Layer 3 of a small transformer language model trained on English Wikipedia (15 layers, counted from 0, width 96). Numbers have three digits each and are written without spaces.
A neuron adds its activation times its output weights to the MLP's output. To switch it off is to set its activation to zero at one token and run the rest of the model.
A neuron's activation on a vector x is GELU(weights . x + bias), where the dot is the dot product.

Input weights of the MLP neurons that the questions are about. A number n stands for (n - 500) times 0.0014.
n14 (bias -0.334): 436495578552547339521407586608417488441487445509529699446554330429538626478360728291394654550494351532513370550489478625395552380466410591659756382504616526544462256370627249450587443671479582569527785661523208416710227637628460581575771353442374481582392432386468709362421462492578510527
n49 (bias -0.205): 312456608400600462688197451274473352822396394654487841348375290453423403491597611308333469473691616700455401464309477627494561340729405466849578500548651527555481521385487296290417367428544182252626751533618234511526181602422569602487635714565459687650459409524352797469890571707681731491
n63 (bias -0.089): 516543466222538403594526607337421546445293402505508534571412709609319464527403449322443415713663534658465584730675504601404392323515700568734535366332641504382358513385478482424324492509560448255507576277488423638747333482218389708610482714568496526436320548622615513490694459531525761576
n80 (bias -0.024): 410472329573664439492518394454491677609354381435524490468781518510346726176457481402500396680315551587337323463531617603481410618394480517622441356666474584506489623544657484438366395360237564487724547486355371631490515525474544518653730582561589541286428513460664568403527639595541776468
n96 (bias -0.206): 407333609613608229640514365504831616542381527289575493414564595489516505542691543455626578609350478600548339403425539678316698457303500665592326512464455592679520513343493414474456361504341496456683307454404460379482416572622385500637844495524316500529151505373564508435324666683525778596
n115 (bias -0.094): 394447558548607446745521180607793295554328382318400551294451454641464545129615391331482374486844410574588574664449683547313700435571435548978638510619630622458354312582496359442372490391366759551581544539233381411859287517422662450687765449600321429660403403148381690266463449716641666355
n188 (bias -0.079): 447489764747550296544406416347533617629386567563610448526639543547697536403452565305422294576564579559584371582622650251484542684572743558470289288523699687453307394418318572490401399600311357234421424362591523297518549497384408507668624672623452490599342490382363449664554493606608489500
n227 (bias -0.159): 396511500522730236509456536606750400638375549601575581453537507523623521621495447220470582729525590562489459381427525451284630434601550594742656569331487415336303523309760214617470504731595521415611476435396256475628294500461385653636548537564149708349190355385686618497495437463366632643
n255 (bias -0.113): 567324442500502274426480461422555700345400320389576415480659707445360508383523448427567538560650455688233382550293625431428503519386418676403497556400559503439545332588511420437505315538465484617568535428488468545526619483484510606621642520505524545537317607406497487409684671559497782377
n355 (bias -0.187): 606455294514494618561328391409601643425366550222500291459634581458574314620505693334447371694345327545343495726624555520506585479582496675518603396418531521697372538265481512704453740472436322657629407240519380525469651589421408628616441629435647620315161454386731352566700457238380494550
n362 (bias -0.330): 404513436337340421544420603279301505582525572386406587381273614581349494294607692474343578580847537484522549419593442633402521362614636607777668427377750380446450462167579344410626341543562358409553897431725244395683380560475307541554568562515409702615241268594866562508774250766983500696
n364 (bias -0.111): 463295454534673358465415443369585650768517434428625459683593451644341608481404691229408416658382432576270667581442492211484576583694427471782544558666611512600484377528386349510494436530522425386500535475409460359604504393389503434272377565604513602454493376283549755367829399605616732392
n373 (bias -0.198): 473347604586729581857536409265467326525292470342672687156362405655474740309676295197545540490415358527337624536529465418520652490436542791612561623602531417310374028592464318529288384358247705444383603543137653565777470566516380416774621405546462731617425633269591574356661669694354627386

Output weights of the MLP neurons that the questions are about. A number n stands for (n - 500) times 0.0011.
n14: 697444514356466624654568660625404542468531464599538304645599437381361636471358719408564503476332447607645529437424621446386448539537491357673581394465566460492388477621854321611756503524466469236421451503483304268389449350740584481642493527480416598612602543412441488516353358584488342434
n49: 410412456434515505553478617741664544615574337563358387690522473713688680807407697584547519346347317484691323449418339551581361615472683556683682551510549516406511545364496308520735553544307689466692302203629504433508478266406443654486481301462307424524603462401431428423343500481421397560
n63: 531601418482539551535571590465409616527493493434502406485513586487463434543554330405438405276596430547609508644502522502632456316577587448570589542409566577504617467583486522540503468439626385729485452394571479395500474533509528571483484300390768409401568565576363434568553546578334209508
n80: 540519446380517552547371532535612640418633502680385507504531617440449347532574380494525710460580562417479588399699336633442554267459393503457517507482635367438730469517500581464552444446532439693416505421438439473459390438607553520466608519327443583675593557699320445417492538539460368384
n96: 631626599512372635424453385579178424541619629635520489439479701398494431489406487494626586478553440272522731408481446426494459391426521431339454601425429483482561490576500659424507509552534643409550472334484456600393367425566755572666494399356595553592514584679455537538358323413556470584
n115: 427525765480335747491378597517395613528537421719710454568494530637231369459538487452597507568472525425455633683556493661443640324629416330437537447462561460580375454456667431363559510556507403773483399409218695479417298710482492240581575292432628490441495477417564634235688667714415394348
n188: 373657552602411490589381586558318532667585549669461310448577601410497583632440550418445542451433651471473485471581317530562463634465616420500458346464598660402516505467461444351560581583335550406474566580558713375632377389461551472505511463505545368602715482392395401524406540555452399505
n227: 598495550558369661537636415634554417336660569681572373509683616521497591508382576535629510283509535355643442361451582514432509417535576292493558549373518345412642538637555496625589551463438382358571389329315454610283548352529707480497275366454611471538575602445600406663410549425379361597
n255: 541627511486492513536583595451500515372370463587498574522566692488456392613537578526502646541430497453466663300531349456560427375470513515422557443353519402521596437540523561285481380509564465626589648510551442570465478446486612502460593459332646517399707547654482498435545444403335470329
n355: 617543350230487797512564563467594552703530556560515259527460754731419283584467443256481497477494638465487520440428515503454556097569443663538644392459550386440482551410469466511438587589624435579534480438632565449369673587540455480491386479465723506380547395629550376552512382413261482563
n362: 475385424581474508602742625535477718670652485619264405338761333430431535705571306518452592397279468537755710322507439516458402328442441424668478562782598524719607543600647349510547366608511555493345453557504210299402683371528543630644493596482423513465554523503369459489235319409260548525
n364: 557445489392571571354436485417580558671778412560589493629589452599329594561486565451486555531314430453511607517604427400471529537493463339488596528528442600478639534565459368389699469579481399630542422558511603327573566366377591486228494435493632473526649505529343481361458469486434475417
n373: 675451650443446663717653663544281545503430351530581602551419450685483739607544273431453431472373479571488641019568470587483538114446433610327647631546583469597490413322430614398554392545591462735251559249221723527541656402483539298474423439385558562569690425471685397555531500371434577451

Each question names a token from some text and the token that comes next. It shows the vector x that enters the MLP there. A number n stands for (n - 500) times 0.0047.

Then comes g, the gradient of the next token's log-probability with respect to the MLP's output, scaled to length 1. A neuron's effect is roughly proportional to its activation times (output weights . g). A number n stands for (n - 500) times 0.00078.

" to", then "g"
x: 576550491546383506514402523450646493452500437483504540457541507506583478544494593311527453434513534500451474067474518724522515550452515464452574435485444476482682548477564539500506552604462592499558420422418515443485370529469572495491509573503469433463487547437508501642500535476413437584
g: 432423298507648647451448333526466727648489372341639796505499567547632374569387710630324410427460316530195369616451397378569609642491533436374613433577375654368585593554458782325656316720487464542415194715215609581642433521549540334445498479466573351372751713429387437619540630336605421560
Switching off which neuron hurts the next token most? n362

"im", then " of"
x: 459527453460520481442510447640581494511449528560518569564528519476458475438515459683512472456468489470494502490484436509502460317456613530473437411485440592552536505515336404538519477412436599390523384593421580521468538500520436462525483363541547457502641448601543643636479542558607423536
g: 588504512483650497451420444589445365644562373702362509495268401285320625714571416783605453458511422451559601354365450349649472453379598498545641566626680389510259282492499536314975648427410518408596597428544516415640386485627307702572408363436403659645588492502678643181338585636310601387
Which neuron, switched off, raises the next token's probability most? n49

" L", then "ind"
x: 489529497503494406386524545433296533500283508472550521533400576437497494612484416471514497523668515450508481486527539384523480479523518422497469469500540487512448455575486624440609526538505538556506444443536535580535465551539486500522357548454639482473593557498489424487430532414494509492
g: 479571505421271426506493449317400375802477435340357465337364394527513257534550478573575611728488716600714282447393301427558375537540539734415708451677469333547383585491504498817473457563506716606630367713247588372491226655648663618672396479672492493651535490638449541481279314437384632365
Which neuron, switched off, raises the next token's probability most? n63

" You", then "T"
x: 573468640498596299522458441450389466540535477567423456568455728429575499557489504393486382391666519578496417383557505445463477487547585467507435470447402445544667583519369535483579493526356574545492340547580551515500437564484521502599513487494496472444414555610436479475552553521370566511
g: 447447645500513503355469708550034500559770469636652493498551449420465545522470457410644333452769294585708286745301646341304537582535335417570470451574628295528817546458438484505387573808311457523516337662391543524561497604383371604459608690201313403611645452445455512511599541489440494466
Switching off which neuron hurts the next token most? n188

" ind", then "ict"
x: 584520459517488455388568525457502495484515513507586434472648566498484492638522542445503451527382509428333624490505468393500491617415428513418593494420530606495681354580489386362523476457540575378491432561540539519617601415464544474394561539535460528457532548431442430515586531461574513571
g: 427922847525711433546367512522576481536648359334391331454482777511519443474423583569603296517581497353314515581422443420523582458711414465750549367551536465483362684358618495434279335564194433452640554346483379427474579737583472602615357265645631602626565683568520332231467425472554544314
Switching off which neuron hurts the next token most? n255

"en", then "ior"
x: 479483460501589610571691541588661432559442534524484446491466607495530491495527542715537460438524422355482545264437531361531513349463569484384506579458430458371467604493444508597472526486507426469503577546503564441482651532508422486412512490542486477496486446525505476488447521560464532453
g: 266460580732502494342559512457383512519351569607451482721695695454473777533533421618577606436614628514508465637377517405058579543419467339553571402446369445524620534451564617396178540425687587591614352576453468291419526700511459372490734593463618204557561356447481501072670628635567326466
Which neuron, switched off, raises the next token's probability most? n115

"e", then " Win"
x: 423495546420503543584581569502504586549507580473416507551522548539463513449487498662559432511503515396530438299549559432516414453551624528482448588369398500365482533506489544639534530485470439429487449511582516509431368511462404470486495520503573460456490513601495554536502511402362433460
g: 880696460798466444467459367554802451387413500481718266502523533663507725303496590321506661375543390397258633361543404657678327379565517434640252422509354352388526541417530428305544401318408596539356522437350788411379396614567532695456552572521520603474442478578395548438409502458785645708
Switching off which neuron hurts the next token most? n362

",", then " and"
x: 542518447467406612436493606496545577459407506529524449607450554449524555470578533365531549498493485493594507338442603527458546446600518428605452521381484391406649587403642380507455479491526478535486489462559498375514539466521537530443560493461495571482513479461461499646482515481452448550
g: 698437302526524504541376317559469587591342511673489394521628607338628539683453547502529604534635630496589597501413659408314346469930467516547197657222545651293574693615453518392447513245376470512549469570340634191620436277583469451456460369363502447451360410444406394704560556565867595658
Switching off which neuron hurts the next token most? n227

" club", then " football"
x: 576512331411531586545531514536643461495529483535543445526640585406469448589471616492481412429484447489422481375520528455513363336576471462523433490427505509613562499448487466534503478503346376622528580611571373563517580551466641522539534536546494500496523582480555465319548528464457510430
g: 580625604485521473452424624609572627425512544523656405398664530520444573521568078597609308308430352539364504343444532366332522484586559460161327609628662737502544501407434585541704720402828467585524365439497652433494487568324534461519754567363493546347387430520873364142579539311473500572
Which neuron, switched off, raises the next token's probability most? n373

" and", then " up"
x: 495547609466388438482364579531474601459574468499525419511472445502480502423496557556529488632263524536497461158490540686436486311466395494431563515454401450539583499524576471593466557548567617466502483507458531469511511579597449511547553521504449503477556541548434543524470508467438439557
g: 485402420524465618501585564334393366546616523455503379370422443257447742378538378489383635718518508510545770472516509690510440389422574526494499561543747133538489620136540273672469462383472488411604909080608408552597507331523615725604484539399488749487573351462588409480417439570601617577
Switching off which neuron hurts the next token most? n96

"r", then "up"
x: 349493496484571585470544620600554611566500555417495584557557471466548477522543354623510549538553474550560468581499448428498511550458414370465599503409424501433329481445456557658585494427468422380514502573502563506370552466482515448452426499495498544524716494488552486490424497488339517538
g: 731575527409332411611524333803555544536457509509529525542703366428411208352312605467492655343543553487558317393544633534611637541484558534461431658516434622228579557438617787555569417254618540215253366838659515614274427398423403761367589417529419434414423548429626510380422442410523697762
Which neuron, switched off, raises the next token's probability most? n227

"==", then "R"
x: 555490561556542405422476528542537505470624531458413565473540484490508487523453496571456538377618571414389461672514524560476452420551555596474509527373550459510591616563454460288555516476510396669468425408512478381620409592513361444462487547507401523535380509600490524620551527569478540456
g: 461365481817468636461450433522324346436602645379478341333400384818481615426286560557549601168403449634509559706431697757439370699690483418570405540310537438615458621280397749494488606608492689590458353647566535660636366579484482502568298240572614256474488274486645455409442378561555659403
Switching off which neuron hurts the next token most? n80

" Kn", then "app"
x: 464491493563470374460398481452467507531505476499539431609279577507523522645494457436504426530545568622456535545521536346516597537422423343569546515492438547396471465525369471605562442585506446671536550496545596535626443542516589546429409549478536515470492570440427505406515524519336535488
g: 431715446510566334702573309502585445441648450551449251265601417455434511721484528545553742601389618385647391451387697659267325538652360499499726405540514492463171467677456598685695564477728534501289600653478228734277500250347616431641359537563565441440464425492667473255510367573557517527
Which neuron, switched off, raises the next token's probability most? n364

",", then " for"
x: 549511476442395566455345590489523604476555480540513514556472528453507575375556536392518540548539483476578482338431610574420529407588507443582426542369476436404761524398630376455489433493561465565470497482608521408566538467530529533440559422483493496534555535494428494618514527477454446598
g: 500341585533749449540480514663728454349680426541547321409524516145603491599552680512681657555451688598357577319515547560524550453503698334364425661286477752454470486632358395533625449318469706413450460476301904452439480444685195630474500250409361488626551261599478475391553460662529352398
Which neuron, switched off, raises the next token's probability most? n362

"ild", then "e"
x: 414554444495366468548389481576580457536490433491521573562651625553387487558546339525529406474490481502534496496526523403501574493506522526539463550313503537446542585572429548472430439583509402622520456424410489556377746555430483442394567519546505498488625483584489564352514485396550490493
g: 512657480407410224372531373468261619493569434668568656557368522610383207365521414512598654450499440619482712554553636626594304430495679442375421532480733200665478395335733509382272575633526575734463456403428385739774284733473451417619515563648484399579336476541604333421332355739502620446
Which neuron, switched off, raises the next token's probability most? n115

" Comm", then "ission"
x: 380528360545542410429509476460641538436495502500548422608621448506444432455486383506480492586458572447504557483547370431499501342557542464447519471635557571549620401560493666467454516520451388462510447570685561501459453564550383521510481403493522521470478487597460526311532474547369560506
g: 514525478589536239384375539390375489483720433469462595388454515473414420569602417491789575736512574635772251639436327504180329188385396593523603606589503483623476637638274471651446668531424693763284505504416442166627461474540634546508337661587515762455622332416534431409504403615387496670
Which neuron, switched off, raises the next token's probability most? n362

"iew", then "==\n\n"
x: 480543465535462513563320390452402492480714549534502479527447373467459536636555571448529537611575581419472505560524325272511497355503476446485492523389426572527707447457480357473599449499421375612551469527496468510628630599400428515314475526542484500512479502592519578485542508552520473571
g: 507459336569520756677379428471676539462334536522422590403593547499775469595590572623332420385357536495576728394429642550613163471725814624550408454385271325379252430585433562435474734461579435389500769389701445365537450565480385261728363518191525636615552594530509465340508573539385622313
Switching off which neuron hurts the next token most? n49

"se", then " included"
x: 420526570468411547588512449413279483566459482484482552592464499530482505492582515668550444509600468442454430350553400390427391408500460490527540513402458532545602476548472632596516493429510409502528573585565576527606530510490483473455514523498459492533413507561330569484537548467420473524
g: 326787602527412504372238420599541616390422390533293628729572479398525438427584517411391441481639404777364413543527441696437338416866674606460607368563392624614447720612333335470352618687542697384390630459679250590541575211490577403511372389618696278656404422360597491416508511541655416405
Switching off which neuron hurts the next token most? n49

" over", then " a"
x: 527561400487418488548571403370476486494421464521436489564557657530411481658536491447481625491403518502442498354465550512452623577521594679353584447467424499595591541425733573492514526440550611578515404502441473510440594455513531467485509491505442497555394470464533490432480481438459501458
g: 485551455345626433592423578416402603525734701186177334402204370668584350539849565308705355582472432451565575368474668725499475245356677481521620320536319522413434608542486531558392407743451547478663628285644433321566618631503393490350530609554482702468461586451707417436622539363487522604
Switching off which neuron hurts the next token most? n355